Layer 8 of a small transformer language model trained on English Wikipedia (19 layers, counted from 0, width 64).
A neuron's activation on a vector x is squared ReLU(weights . x), where the dot is the dot product.

Input weights of the MLP neurons that the questions are about. A number n stands for (n - 128) times 0.0073.
n4: 125, 140, 101, 140, 96, 199, 139, 202, 126, 98, 104, 129, 76, 120, 89, 136, 146, 130, 133, 104, 141, 102, 163, 131, 105, 101, 129, 164, 85, 126, 91, 90, 207, 104, 110, 127, 91, 163, 131, 140, 125, 145, 134, 168, 94, 129, 120, 141, 130, 98, 155, 118, 114, 133, 158, 115, 174, 93, 134, 56, 154, 125, 136, 91
n25: 113, 113, 122, 170, 144, 92, 95, 157, 158, 158, 145, 80, 108, 140, 57, 106, 168, 133, 169, 160, 135, 87, 146, 156, 158, 97, 96, 178, 83, 105, 64, 138, 153, 142, 162, 145, 73, 99, 159, 141, 128, 116, 124, 151, 112, 92, 185, 115, 98, 90, 87, 90, 124, 143, 107, 120, 134, 112, 150, 103, 116, 142, 107, 117
n27: 135, 137, 201, 122, 156, 174, 100, 139, 143, 130, 94, 128, 107, 163, 85, 165, 120, 10, 47, 175, 121, 113, 91, 165, 114, 85, 109, 196, 97, 120, 69, 125, 217, 115, 168, 132, 158, 132, 90, 129, 149, 102, 88, 108, 104, 122, 129, 178, 163, 139, 110, 139, 158, 174, 116, 146, 153, 118, 159, 90, 74, 151, 123, 85
n32: 116, 109, 115, 58, 128, 127, 134, 211, 78, 92, 124, 47, 168, 145, 116, 144, 131, 120, 142, 112, 134, 102, 45, 166, 102, 153, 120, 83, 116, 159, 121, 45, 113, 146, 160, 108, 124, 152, 102, 125, 144, 118, 109, 123, 142, 160, 149, 158, 140, 159, 139, 100, 105, 25, 126, 188, 109, 113, 127, 155, 117, 147, 42, 125
n33: 123, 158, 118, 186, 90, 138, 195, 136, 151, 107, 182, 92, 156, 123, 157, 170, 140, 145, 96, 161, 126, 100, 156, 105, 123, 135, 167, 75, 88, 157, 106, 104, 126, 125, 110, 89, 68, 136, 207, 146, 151, 124, 177, 107, 87, 152, 131, 106, 112, 101, 132, 191, 101, 117, 51, 90, 100, 89, 145, 183, 82, 119, 161, 97
n35: 156, 146, 110, 130, 92, 110, 131, 137, 87, 139, 136, 155, 110, 110, 155, 131, 156, 128, 158, 100, 141, 136, 136, 204, 129, 122, 95, 154, 141, 141, 143, 131, 102, 88, 152, 148, 167, 79, 137, 81, 83, 156, 223, 156, 114, 166, 149, 65, 126, 121, 32, 133, 80, 93, 128, 128, 112, 108, 120, 101, 86, 113, 114, 121
n43: 128, 131, 101, 95, 114, 171, 113, 170, 115, 95, 94, 133, 164, 128, 138, 118, 126, 150, 132, 50, 121, 166, 110, 136, 196, 163, 99, 118, 105, 73, 173, 140, 127, 212, 134, 138, 109, 115, 119, 157, 132, 109, 120, 167, 124, 63, 138, 113, 50, 73, 149, 124, 135, 163, 91, 135, 54, 78, 98, 155, 79, 125, 124, 160
n44: 84, 97, 141, 129, 129, 176, 135, 139, 105, 146, 156, 126, 124, 99, 160, 80, 107, 94, 128, 122, 55, 113, 84, 142, 136, 114, 110, 134, 126, 146, 165, 115, 121, 136, 93, 135, 130, 127, 127, 99, 152, 130, 167, 162, 104, 120, 101, 125, 52, 88, 84, 103, 156, 124, 143, 90, 128, 133, 87, 147, 151, 154, 135, 100
n45: 147, 174, 112, 123, 125, 143, 122, 190, 155, 128, 145, 138, 120, 155, 110, 119, 128, 134, 178, 165, 166, 127, 142, 117, 74, 90, 120, 146, 149, 143, 188, 120, 128, 144, 92, 119, 142, 133, 131, 165, 101, 88, 184, 191, 167, 158, 158, 164, 179, 118, 118, 123, 159, 156, 107, 122, 96, 107, 158, 126, 148, 129, 104, 140
n61: 161, 122, 146, 157, 101, 175, 89, 122, 116, 117, 153, 105, 121, 159, 148, 175, 140, 128, 143, 140, 125, 119, 123, 100, 123, 202, 83, 100, 85, 77, 98, 170, 109, 163, 108, 163, 171, 103, 165, 147, 132, 156, 120, 105, 102, 61, 126, 103, 124, 106, 82, 130, 150, 169, 145, 167, 120, 112, 133, 127, 161, 179, 143, 106
n64: 120, 117, 99, 147, 129, 96, 141, 117, 140, 122, 126, 151, 116, 144, 114, 163, 135, 142, 114, 91, 96, 142, 87, 78, 163, 95, 32, 107, 138, 105, 142, 130, 127, 162, 98, 136, 147, 89, 221, 146, 125, 168, 190, 123, 110, 129, 128, 106, 128, 95, 202, 131, 120, 88, 143, 113, 133, 64, 142, 162, 165, 144, 178, 105
n92: 112, 124, 72, 95, 105, 106, 168, 85, 130, 164, 125, 149, 112, 71, 115, 149, 129, 159, 124, 123, 131, 110, 166, 106, 103, 184, 104, 138, 105, 148, 151, 81, 114, 113, 53, 52, 110, 106, 125, 118, 94, 173, 91, 128, 202, 140, 147, 108, 151, 148, 73, 131, 138, 143, 77, 129, 111, 150, 133, 150, 156, 139, 113, 134
n96: 183, 158, 162, 162, 107, 114, 147, 107, 148, 82, 130, 107, 185, 97, 130, 137, 104, 18, 129, 151, 100, 130, 124, 109, 84, 104, 163, 148, 120, 166, 129, 128, 142, 135, 131, 86, 99, 116, 112, 123, 155, 163, 126, 182, 90, 98, 116, 141, 115, 167, 150, 171, 154, 155, 147, 61, 148, 189, 162, 141, 150, 136, 155, 162
n98: 138, 179, 156, 111, 87, 100, 139, 120, 138, 142, 79, 151, 148, 75, 173, 198, 104, 129, 176, 199, 127, 78, 128, 186, 117, 169, 114, 146, 153, 124, 137, 99, 204, 134, 137, 159, 170, 140, 144, 94, 101, 146, 97, 135, 122, 181, 145, 135, 169, 165, 89, 151, 110, 138, 170, 132, 138, 138, 186, 106, 73, 163, 77, 126
n105: 135, 160, 189, 120, 130, 88, 155, 128, 155, 75, 87, 132, 68, 146, 170, 150, 124, 163, 134, 148, 131, 138, 84, 167, 76, 168, 136, 196, 99, 151, 102, 66, 188, 95, 124, 189, 168, 152, 131, 105, 105, 106, 108, 171, 111, 98, 156, 54, 139, 127, 140, 174, 124, 108, 112, 168, 187, 121, 113, 70, 117, 134, 123, 77
n127: 133, 161, 111, 99, 163, 152, 205, 154, 66, 95, 113, 129, 155, 116, 159, 112, 105, 84, 128, 141, 119, 124, 189, 167, 139, 110, 83, 116, 102, 86, 119, 117, 97, 107, 143, 99, 111, 111, 132, 57, 150, 114, 103, 145, 129, 124, 88, 136, 125, 139, 84, 93, 92, 166, 153, 137, 112, 154, 107, 91, 68, 110, 138, 133
n128: 100, 136, 68, 132, 145, 119, 150, 88, 63, 123, 188, 78, 128, 144, 132, 105, 106, 163, 124, 137, 152, 115, 140, 108, 111, 116, 123, 123, 141, 180, 148, 145, 137, 88, 103, 145, 153, 131, 91, 218, 138, 109, 118, 113, 125, 120, 130, 122, 146, 116, 159, 117, 104, 95, 111, 67, 115, 118, 106, 73, 140, 86, 92, 244
n145: 142, 122, 144, 94, 106, 99, 214, 189, 129, 88, 143, 134, 145, 102, 125, 204, 138, 177, 112, 124, 154, 135, 116, 185, 147, 165, 132, 131, 148, 149, 141, 131, 143, 158, 131, 119, 108, 181, 117, 129, 80, 137, 120, 118, 127, 183, 135, 122, 98, 132, 142, 110, 144, 45, 131, 207, 98, 85, 93, 45, 174, 110, 163, 150
n154: 154, 150, 58, 123, 161, 199, 118, 150, 124, 125, 114, 61, 155, 140, 154, 132, 128, 170, 147, 122, 131, 137, 38, 160, 110, 112, 81, 112, 189, 136, 102, 60, 77, 193, 139, 135, 155, 159, 153, 94, 110, 135, 204, 116, 90, 138, 124, 122, 131, 84, 83, 77, 130, 147, 164, 166, 128, 91, 152, 138, 60, 154, 116, 142
n167: 139, 117, 68, 219, 184, 103, 101, 148, 136, 91, 96, 105, 108, 132, 138, 114, 101, 85, 123, 116, 141, 74, 80, 159, 160, 170, 136, 112, 115, 113, 104, 132, 161, 164, 158, 131, 133, 89, 134, 135, 114, 107, 125, 99, 141, 98, 138, 81, 110, 98, 95, 114, 186, 179, 108, 96, 169, 89, 144, 150, 81, 205, 102, 122
n169: 125, 139, 105, 119, 98, 121, 187, 161, 160, 73, 133, 147, 122, 100, 164, 178, 136, 154, 164, 89, 131, 154, 78, 102, 164, 110, 142, 101, 76, 150, 129, 130, 173, 101, 44, 164, 168, 123, 105, 143, 123, 122, 136, 165, 93, 45, 122, 91, 176, 128, 164, 160, 169, 144, 91, 148, 171, 184, 104, 81, 153, 110, 64, 169
n170: 149, 72, 134, 83, 150, 99, 136, 153, 164, 124, 79, 165, 138, 73, 132, 121, 124, 130, 128, 83, 8, 137, 129, 141, 125, 126, 127, 157, 108, 105, 128, 136, 138, 97, 100, 148, 131, 115, 114, 166, 121, 113, 92, 138, 140, 69, 152, 117, 167, 130, 169, 177, 133, 142, 159, 111, 103, 151, 220, 149, 143, 159, 140, 103
n172: 137, 116, 159, 121, 132, 78, 155, 107, 156, 99, 104, 115, 154, 95, 128, 122, 188, 13, 147, 116, 143, 146, 172, 181, 124, 94, 180, 115, 132, 65, 120, 161, 148, 97, 128, 128, 141, 108, 121, 147, 161, 123, 111, 184, 137, 109, 176, 159, 111, 136, 180, 190, 180, 78, 145, 144, 166, 145, 153, 79, 106, 153, 129, 92
n181: 157, 113, 163, 142, 130, 165, 139, 126, 103, 152, 116, 172, 147, 161, 105, 119, 97, 136, 131, 165, 127, 108, 107, 188, 131, 165, 102, 175, 120, 78, 88, 145, 138, 118, 122, 150, 148, 111, 127, 142, 96, 139, 72, 138, 119, 162, 135, 192, 127, 131, 125, 205, 137, 154, 158, 114, 117, 121, 128, 174, 158, 154, 135, 175
n205: 121, 123, 174, 116, 129, 170, 133, 155, 135, 149, 130, 19, 132, 162, 127, 102, 92, 100, 147, 139, 151, 130, 93, 142, 128, 135, 144, 96, 104, 135, 109, 135, 153, 177, 93, 139, 105, 102, 143, 124, 117, 98, 155, 109, 82, 112, 136, 107, 97, 120, 117, 98, 123, 169, 116, 103, 130, 219, 82, 96, 179, 128, 115, 99
n239: 154, 113, 166, 166, 105, 130, 185, 111, 86, 137, 126, 129, 106, 160, 152, 108, 99, 125, 130, 174, 107, 127, 143, 167, 58, 203, 148, 140, 89, 122, 98, 153, 146, 101, 125, 124, 159, 77, 135, 63, 197, 104, 136, 69, 154, 138, 132, 90, 134, 48, 117, 101, 107, 87, 93, 167, 92, 138, 121, 101, 100, 91, 176, 92
n246: 93, 180, 177, 174, 183, 115, 93, 119, 120, 156, 145, 175, 129, 179, 123, 93, 71, 107, 149, 122, 81, 97, 82, 103, 150, 154, 83, 105, 58, 108, 122, 80, 173, 47, 140, 137, 77, 145, 132, 199, 161, 109, 202, 90, 132, 151, 149, 71, 150, 138, 137, 235, 102, 119, 137, 81, 177, 116, 143, 95, 86, 86, 122, 123

Each question shows a token from some text and the vector x that enters the MLP there. A number n stands for (n - 128) times 0.039.

"iv": 132, 146, 136, 139, 107, 80, 100, 109, 183, 138, 106, 163, 144, 150, 153, 75, 126, 176, 168, 126, 130, 163, 147, 118, 117, 85, 151, 118, 97, 169, 123, 159, 131, 117, 142, 121, 177, 127, 72, 102, 81, 128, 125, 116, 136, 132, 101, 121, 153, 110, 147, 104, 102, 158, 139, 113, 132, 119, 103, 151, 146, 130, 155, 96
Which three neurons fire most, strongest first? n105, n45, n170

" (": 121, 132, 140, 117, 122, 122, 70, 128, 133, 142, 124, 137, 157, 147, 176, 62, 147, 132, 144, 149, 136, 126, 112, 146, 180, 122, 186, 114, 129, 154, 135, 142, 90, 123, 127, 116, 146, 144, 108, 110, 112, 120, 133, 82, 137, 156, 106, 144, 143, 127, 155, 151, 109, 141, 126, 111, 178, 110, 94, 167, 167, 133, 198, 128
The most active neuron and its activation: n181, at about 1.6

" b": 108, 134, 125, 100, 115, 115, 34, 136, 127, 145, 111, 116, 121, 108, 138, 109, 162, 134, 117, 118, 146, 123, 158, 106, 176, 115, 156, 122, 92, 164, 138, 154, 101, 131, 137, 125, 144, 131, 102, 127, 101, 127, 117, 76, 118, 139, 108, 133, 159, 125, 115, 90, 129, 135, 152, 108, 129, 126, 70, 182, 157, 139, 173, 93
Which three neurons fire most, strongest first? n205, n61, n44

"t": 125, 115, 140, 106, 136, 77, 80, 119, 148, 132, 123, 146, 140, 121, 134, 87, 145, 137, 141, 130, 156, 125, 193, 125, 147, 81, 145, 136, 125, 173, 108, 180, 104, 117, 180, 82, 178, 142, 116, 125, 112, 101, 112, 109, 127, 151, 97, 107, 165, 143, 139, 123, 80, 153, 147, 111, 133, 116, 99, 155, 145, 113, 142, 116
The neuron with the highest activation: n35

"ur": 132, 110, 131, 85, 86, 93, 88, 116, 152, 128, 121, 149, 178, 152, 162, 106, 148, 129, 153, 100, 137, 128, 154, 141, 147, 70, 161, 128, 99, 160, 122, 167, 124, 120, 121, 112, 135, 156, 98, 112, 98, 128, 100, 104, 117, 140, 74, 103, 156, 122, 183, 109, 109, 168, 130, 101, 133, 141, 110, 155, 118, 146, 122, 90
The two highest activations, in order: n170, n169

"ak": 144, 129, 133, 109, 103, 135, 104, 102, 170, 148, 139, 144, 160, 133, 167, 80, 137, 144, 172, 124, 148, 137, 138, 144, 184, 123, 167, 130, 139, 158, 105, 145, 118, 143, 148, 138, 141, 178, 86, 124, 136, 103, 90, 109, 108, 128, 103, 136, 188, 150, 119, 129, 128, 140, 122, 125, 122, 118, 71, 187, 129, 150, 172, 122
The neuron with the highest activation: n181

"s": 106, 146, 117, 110, 99, 92, 65, 139, 169, 160, 120, 164, 144, 134, 122, 97, 137, 109, 129, 140, 158, 127, 163, 108, 133, 79, 145, 153, 81, 180, 126, 173, 114, 129, 141, 127, 134, 150, 104, 138, 115, 97, 130, 118, 145, 142, 112, 134, 142, 133, 155, 110, 114, 170, 158, 108, 139, 82, 103, 168, 157, 127, 171, 105
The neuron with the highest activation: n45

"C": 91, 140, 119, 120, 116, 103, 53, 104, 106, 159, 109, 146, 131, 113, 169, 103, 140, 155, 149, 131, 179, 146, 144, 121, 149, 97, 152, 113, 111, 162, 111, 164, 82, 133, 133, 87, 109, 160, 108, 124, 90, 105, 88, 104, 90, 132, 116, 145, 148, 111, 157, 106, 119, 154, 148, 116, 154, 118, 106, 138, 168, 132, 153, 106
The neuron with the highest activation: n128

" and": 121, 129, 109, 104, 107, 117, 20, 109, 128, 156, 139, 133, 132, 115, 130, 109, 134, 121, 128, 133, 140, 104, 152, 129, 185, 103, 164, 126, 111, 171, 125, 125, 92, 133, 146, 111, 142, 178, 106, 113, 136, 108, 119, 116, 148, 157, 124, 132, 179, 113, 145, 92, 102, 146, 136, 114, 149, 105, 92, 138, 172, 127, 133, 97
The neuron with the highest activation: n128

" in": 98, 147, 134, 88, 99, 144, 43, 111, 129, 136, 117, 138, 125, 127, 130, 89, 134, 129, 163, 117, 152, 90, 143, 107, 162, 91, 159, 131, 104, 156, 132, 181, 88, 142, 111, 95, 132, 157, 105, 86, 134, 122, 122, 87, 155, 154, 120, 124, 146, 132, 159, 110, 123, 121, 166, 135, 153, 115, 116, 156, 159, 127, 158, 105
The neuron with the highest activation: n44

"er": 127, 144, 119, 99, 125, 90, 77, 123, 138, 138, 108, 163, 149, 147, 143, 115, 134, 108, 118, 124, 145, 109, 143, 119, 137, 55, 159, 130, 96, 162, 118, 153, 100, 140, 143, 76, 152, 176, 110, 140, 126, 101, 112, 86, 138, 156, 127, 117, 151, 134, 141, 90, 108, 159, 145, 84, 145, 122, 103, 169, 167, 133, 157, 96
The two highest activations, in order: n27, n96

"\n": 98, 136, 118, 107, 128, 94, 45, 124, 124, 148, 103, 150, 132, 141, 174, 79, 130, 125, 156, 145, 162, 118, 147, 111, 143, 89, 172, 120, 100, 161, 110, 115, 76, 136, 134, 113, 122, 152, 96, 107, 117, 104, 133, 97, 144, 154, 86, 123, 135, 121, 121, 136, 120, 125, 143, 140, 158, 124, 109, 154, 148, 136, 194, 107
The most active neuron and its activation: n246, at about 0.44

" F": 97, 136, 147, 102, 118, 94, 27, 141, 120, 152, 100, 136, 119, 131, 138, 83, 125, 157, 152, 121, 148, 133, 165, 131, 146, 110, 156, 123, 112, 165, 116, 154, 106, 105, 125, 115, 145, 127, 109, 97, 101, 111, 93, 74, 114, 151, 100, 115, 148, 118, 152, 107, 123, 124, 175, 97, 129, 118, 119, 155, 142, 153, 159, 109
The neuron with the highest activation: n170

"r": 95, 130, 105, 88, 92, 87, 115, 113, 123, 152, 106, 154, 118, 119, 135, 87, 111, 152, 141, 141, 148, 154, 139, 120, 145, 118, 147, 101, 105, 171, 132, 144, 98, 111, 119, 149, 155, 143, 89, 109, 132, 122, 137, 97, 106, 135, 130, 94, 139, 136, 118, 110, 124, 192, 147, 104, 214, 118, 91, 139, 150, 153, 162, 96
The neuron with the highest activation: n169

"em": 103, 128, 140, 78, 98, 87, 84, 118, 173, 147, 93, 150, 164, 127, 133, 111, 119, 108, 152, 147, 163, 116, 145, 133, 142, 93, 153, 125, 87, 157, 128, 186, 112, 153, 126, 113, 118, 120, 126, 100, 95, 126, 128, 116, 116, 143, 93, 123, 153, 135, 147, 92, 75, 179, 143, 117, 147, 101, 116, 161, 141, 123, 169, 115
Which three neurons fire most, strongest first? n205, n96, n98

"l": 111, 127, 116, 98, 96, 90, 93, 117, 107, 137, 126, 141, 122, 133, 156, 64, 149, 154, 134, 128, 170, 137, 146, 135, 166, 82, 134, 130, 105, 131, 120, 158, 75, 123, 158, 142, 138, 132, 90, 134, 103, 132, 101, 90, 125, 138, 146, 109, 163, 119, 121, 116, 112, 146, 136, 129, 201, 109, 101, 163, 171, 106, 131, 91
Which three neurons fire most, strongest first? n35, n25, n128

"z": 109, 120, 109, 105, 113, 102, 58, 129, 147, 141, 141, 149, 151, 133, 167, 105, 134, 121, 148, 116, 155, 113, 168, 114, 146, 110, 178, 116, 105, 157, 104, 152, 117, 140, 134, 95, 152, 160, 130, 95, 115, 108, 146, 104, 128, 141, 95, 128, 184, 146, 126, 98, 84, 134, 137, 100, 119, 115, 71, 139, 126, 162, 172, 93
The neuron with the highest activation: n35

"0": 79, 118, 152, 112, 96, 94, 60, 120, 143, 145, 132, 159, 124, 116, 149, 126, 161, 153, 152, 144, 137, 124, 166, 121, 145, 79, 158, 149, 103, 163, 130, 152, 85, 134, 134, 124, 166, 127, 97, 87, 96, 129, 120, 102, 136, 127, 89, 153, 129, 133, 123, 130, 152, 143, 135, 96, 154, 105, 92, 151, 142, 121, 152, 68
The two highest activations, in order: n44, n35

"ember": 96, 152, 143, 108, 121, 61, 75, 117, 131, 151, 101, 158, 116, 139, 178, 138, 132, 156, 139, 141, 153, 110, 154, 107, 143, 72, 173, 108, 94, 131, 112, 173, 104, 130, 119, 98, 138, 119, 96, 116, 123, 97, 122, 117, 127, 156, 106, 105, 166, 155, 150, 129, 120, 141, 153, 130, 136, 91, 115, 165, 142, 93, 128, 92
The neuron with the highest activation: n246

"an": 105, 118, 105, 96, 81, 120, 76, 88, 169, 117, 115, 148, 152, 139, 109, 101, 134, 142, 148, 136, 145, 108, 169, 115, 190, 101, 177, 114, 104, 158, 104, 144, 117, 174, 131, 135, 131, 138, 97, 115, 116, 96, 104, 101, 129, 157, 110, 105, 129, 138, 160, 89, 128, 162, 122, 138, 144, 86, 102, 157, 134, 104, 155, 119
The two highest activations, in order: n43, n25

" S": 96, 155, 108, 118, 103, 96, 53, 122, 129, 137, 110, 129, 113, 119, 171, 79, 142, 135, 163, 116, 161, 149, 143, 110, 163, 117, 159, 114, 112, 174, 116, 160, 115, 120, 152, 122, 125, 141, 128, 90, 124, 111, 83, 79, 128, 157, 103, 130, 139, 116, 160, 116, 140, 147, 165, 82, 132, 112, 92, 142, 131, 148, 159, 105
The most active neuron and its activation: n167, at about 1.2

"en": 128, 145, 142, 123, 98, 91, 116, 131, 160, 120, 105, 157, 179, 123, 140, 86, 187, 117, 146, 127, 154, 151, 194, 128, 169, 55, 159, 131, 90, 143, 111, 147, 115, 146, 138, 121, 132, 130, 92, 133, 113, 115, 105, 114, 133, 118, 110, 111, 156, 173, 152, 147, 139, 122, 151, 127, 135, 105, 98, 173, 126, 138, 133, 113
The most active neuron and its activation: n172, at about 21

"01": 94, 126, 134, 91, 131, 78, 67, 120, 116, 142, 103, 177, 148, 132, 166, 101, 131, 143, 142, 145, 142, 124, 142, 122, 161, 118, 151, 134, 81, 114, 131, 151, 91, 119, 136, 101, 144, 140, 128, 127, 110, 92, 111, 109, 123, 122, 92, 122, 160, 103, 187, 121, 111, 176, 145, 138, 157, 109, 76, 171, 139, 133, 136, 97
The most active neuron and its activation: n170, at about 1.1

"us": 125, 143, 121, 101, 118, 148, 71, 139, 143, 120, 141, 155, 140, 105, 134, 118, 142, 130, 157, 114, 170, 125, 115, 144, 175, 122, 192, 131, 123, 153, 115, 128, 101, 156, 157, 102, 161, 133, 107, 127, 128, 87, 118, 94, 122, 145, 75, 129, 149, 160, 116, 81, 103, 140, 143, 143, 131, 96, 119, 193, 160, 155, 169, 126
Which three neurons fire most, strongest first? n154, n32, n167

"or": 122, 127, 131, 69, 77, 126, 90, 126, 163, 119, 115, 147, 124, 121, 148, 85, 143, 143, 177, 127, 159, 147, 124, 135, 157, 62, 168, 107, 74, 150, 123, 150, 104, 132, 129, 108, 151, 162, 122, 109, 122, 113, 74, 122, 121, 138, 131, 134, 117, 109, 137, 107, 147, 153, 110, 122, 145, 124, 90, 167, 148, 92, 141, 98
The two highest activations, in order: n169, n43

"i": 120, 113, 115, 115, 124, 114, 87, 131, 146, 128, 99, 149, 130, 109, 164, 62, 126, 155, 140, 138, 167, 142, 154, 132, 150, 113, 152, 102, 98, 148, 133, 143, 75, 142, 157, 137, 117, 159, 130, 117, 90, 145, 91, 98, 127, 162, 100, 124, 161, 139, 121, 93, 143, 130, 145, 118, 195, 99, 85, 129, 169, 106, 141, 90
The most active neuron and its activation: n145, at about 0.21

"om": 135, 170, 120, 97, 95, 113, 113, 134, 163, 124, 135, 159, 136, 133, 172, 114, 130, 120, 169, 118, 151, 125, 134, 158, 154, 96, 173, 138, 70, 147, 125, 146, 103, 131, 140, 119, 162, 164, 103, 125, 136, 67, 106, 106, 109, 140, 103, 111, 154, 140, 155, 97, 82, 125, 138, 140, 138, 94, 102, 184, 135, 130, 172, 122
The neuron with the highest activation: n105

" c": 108, 132, 131, 86, 117, 134, 37, 119, 114, 134, 128, 132, 126, 99, 164, 107, 162, 145, 126, 122, 168, 129, 143, 100, 158, 126, 155, 103, 82, 149, 131, 175, 89, 123, 124, 113, 126, 150, 120, 119, 105, 130, 104, 91, 125, 148, 98, 153, 154, 126, 135, 104, 105, 144, 154, 101, 140, 104, 109, 163, 170, 147, 170, 99
The most active neuron and its activation: n61, at about 2.1

".": 92, 116, 93, 101, 102, 109, 62, 120, 136, 147, 111, 118, 132, 114, 138, 112, 133, 122, 146, 117, 159, 136, 162, 137, 165, 119, 153, 113, 86, 176, 117, 147, 119, 124, 127, 99, 131, 179, 104, 104, 101, 81, 124, 118, 145, 153, 89, 152, 160, 152, 143, 112, 90, 103, 142, 144, 126, 119, 101, 178, 162, 153, 153, 94
The two highest activations, in order: n32, n92

"ra": 134, 139, 143, 102, 116, 98, 119, 109, 170, 166, 129, 122, 139, 150, 143, 96, 127, 171, 145, 128, 173, 140, 154, 142, 166, 87, 105, 148, 156, 177, 120, 151, 85, 105, 160, 148, 131, 155, 103, 107, 110, 140, 101, 90, 90, 158, 95, 130, 163, 126, 175, 113, 156, 139, 146, 112, 174, 138, 98, 140, 144, 135, 152, 105
The neuron with the highest activation: n145

"c": 141, 122, 100, 107, 130, 111, 72, 109, 134, 112, 122, 137, 156, 126, 150, 115, 139, 157, 150, 133, 184, 151, 163, 121, 148, 96, 137, 109, 90, 169, 122, 188, 115, 103, 125, 100, 130, 153, 115, 115, 111, 114, 118, 124, 111, 149, 86, 113, 151, 110, 148, 90, 94, 142, 158, 116, 139, 70, 92, 157, 173, 121, 149, 99
Which three neurons fire most, strongest first? n128, n64, n4

"\n\n": 108, 133, 117, 115, 109, 90, 51, 123, 125, 132, 89, 132, 131, 137, 168, 108, 143, 111, 143, 126, 174, 147, 143, 119, 127, 72, 143, 124, 110, 192, 106, 118, 62, 128, 128, 128, 126, 151, 99, 129, 135, 77, 139, 94, 142, 154, 77, 137, 107, 115, 112, 138, 133, 129, 155, 153, 137, 108, 132, 141, 136, 132, 165, 112
The most active neuron and its activation: n154, at about 1.9

" the": 148, 136, 127, 98, 116, 121, 35, 128, 150, 107, 114, 140, 140, 115, 147, 124, 140, 117, 172, 134, 166, 137, 123, 112, 168, 112, 177, 109, 102, 161, 121, 125, 73, 136, 124, 121, 147, 164, 114, 110, 143, 109, 98, 106, 127, 127, 90, 108, 173, 126, 142, 101, 112, 138, 154, 122, 125, 126, 92, 156, 176, 135, 163, 106
The neuron with the highest activation: n61

" d": 123, 139, 131, 79, 119, 103, 45, 143, 112, 140, 113, 121, 130, 116, 133, 95, 160, 158, 149, 90, 190, 118, 143, 122, 152, 111, 166, 138, 100, 183, 145, 157, 103, 138, 131, 124, 159, 145, 101, 134, 114, 124, 101, 94, 134, 164, 114, 143, 157, 115, 116, 114, 138, 149, 121, 108, 138, 133, 89, 177, 143, 135, 151, 106
The two highest activations, in order: n45, n92

" f": 93, 152, 152, 74, 115, 113, 32, 131, 115, 143, 111, 136, 121, 114, 131, 114, 134, 153, 143, 119, 140, 122, 176, 125, 147, 108, 154, 133, 94, 166, 126, 146, 107, 126, 123, 128, 147, 148, 105, 102, 112, 127, 105, 88, 126, 150, 101, 124, 143, 124, 134, 110, 112, 127, 173, 85, 138, 118, 104, 187, 137, 169, 159, 110
The two highest activations, in order: n44, n170

" an": 127, 158, 121, 105, 93, 111, 50, 116, 148, 117, 133, 124, 146, 123, 126, 115, 148, 109, 176, 115, 153, 132, 143, 95, 181, 105, 184, 108, 121, 128, 127, 144, 80, 130, 114, 128, 136, 168, 87, 88, 124, 114, 112, 112, 123, 134, 88, 130, 178, 119, 159, 108, 121, 135, 137, 133, 138, 132, 93, 145, 134, 136, 179, 92
The neuron with the highest activation: n172

"ec": 109, 113, 123, 107, 97, 96, 108, 121, 151, 119, 119, 163, 150, 128, 151, 99, 135, 191, 149, 156, 171, 135, 153, 120, 173, 108, 131, 115, 82, 173, 117, 144, 90, 149, 116, 81, 136, 128, 106, 119, 66, 130, 140, 113, 120, 147, 110, 111, 171, 124, 156, 102, 115, 159, 149, 107, 123, 101, 100, 139, 160, 150, 164, 119
Which three neurons fire most, strongest first? n92, n64, n145

"as": 88, 178, 137, 106, 120, 104, 91, 136, 151, 152, 135, 155, 155, 142, 172, 113, 141, 157, 157, 156, 149, 109, 170, 136, 147, 79, 153, 137, 97, 156, 82, 140, 128, 138, 136, 93, 160, 117, 89, 84, 132, 135, 105, 119, 128, 140, 86, 150, 170, 134, 156, 91, 132, 168, 153, 112, 133, 106, 101, 140, 134, 132, 157, 119
Which three neurons fire most, strongest first? n127, n98, n27

"ad": 111, 134, 133, 116, 141, 79, 101, 125, 146, 127, 120, 122, 128, 145, 165, 92, 133, 147, 163, 120, 156, 139, 156, 124, 170, 113, 165, 149, 110, 170, 112, 184, 142, 148, 134, 114, 180, 138, 115, 133, 133, 138, 88, 81, 126, 171, 107, 154, 194, 142, 143, 80, 118, 148, 124, 138, 171, 94, 126, 147, 139, 141, 123, 121
The neuron with the highest activation: n128

" s": 105, 154, 111, 107, 93, 113, 53, 126, 126, 128, 120, 148, 111, 102, 154, 98, 161, 121, 155, 113, 164, 137, 147, 97, 164, 105, 166, 124, 73, 171, 123, 173, 122, 124, 142, 129, 124, 163, 118, 99, 121, 118, 127, 87, 125, 155, 109, 139, 147, 123, 126, 116, 130, 143, 168, 89, 128, 114, 88, 169, 140, 142, 169, 116
The neuron with the highest activation: n4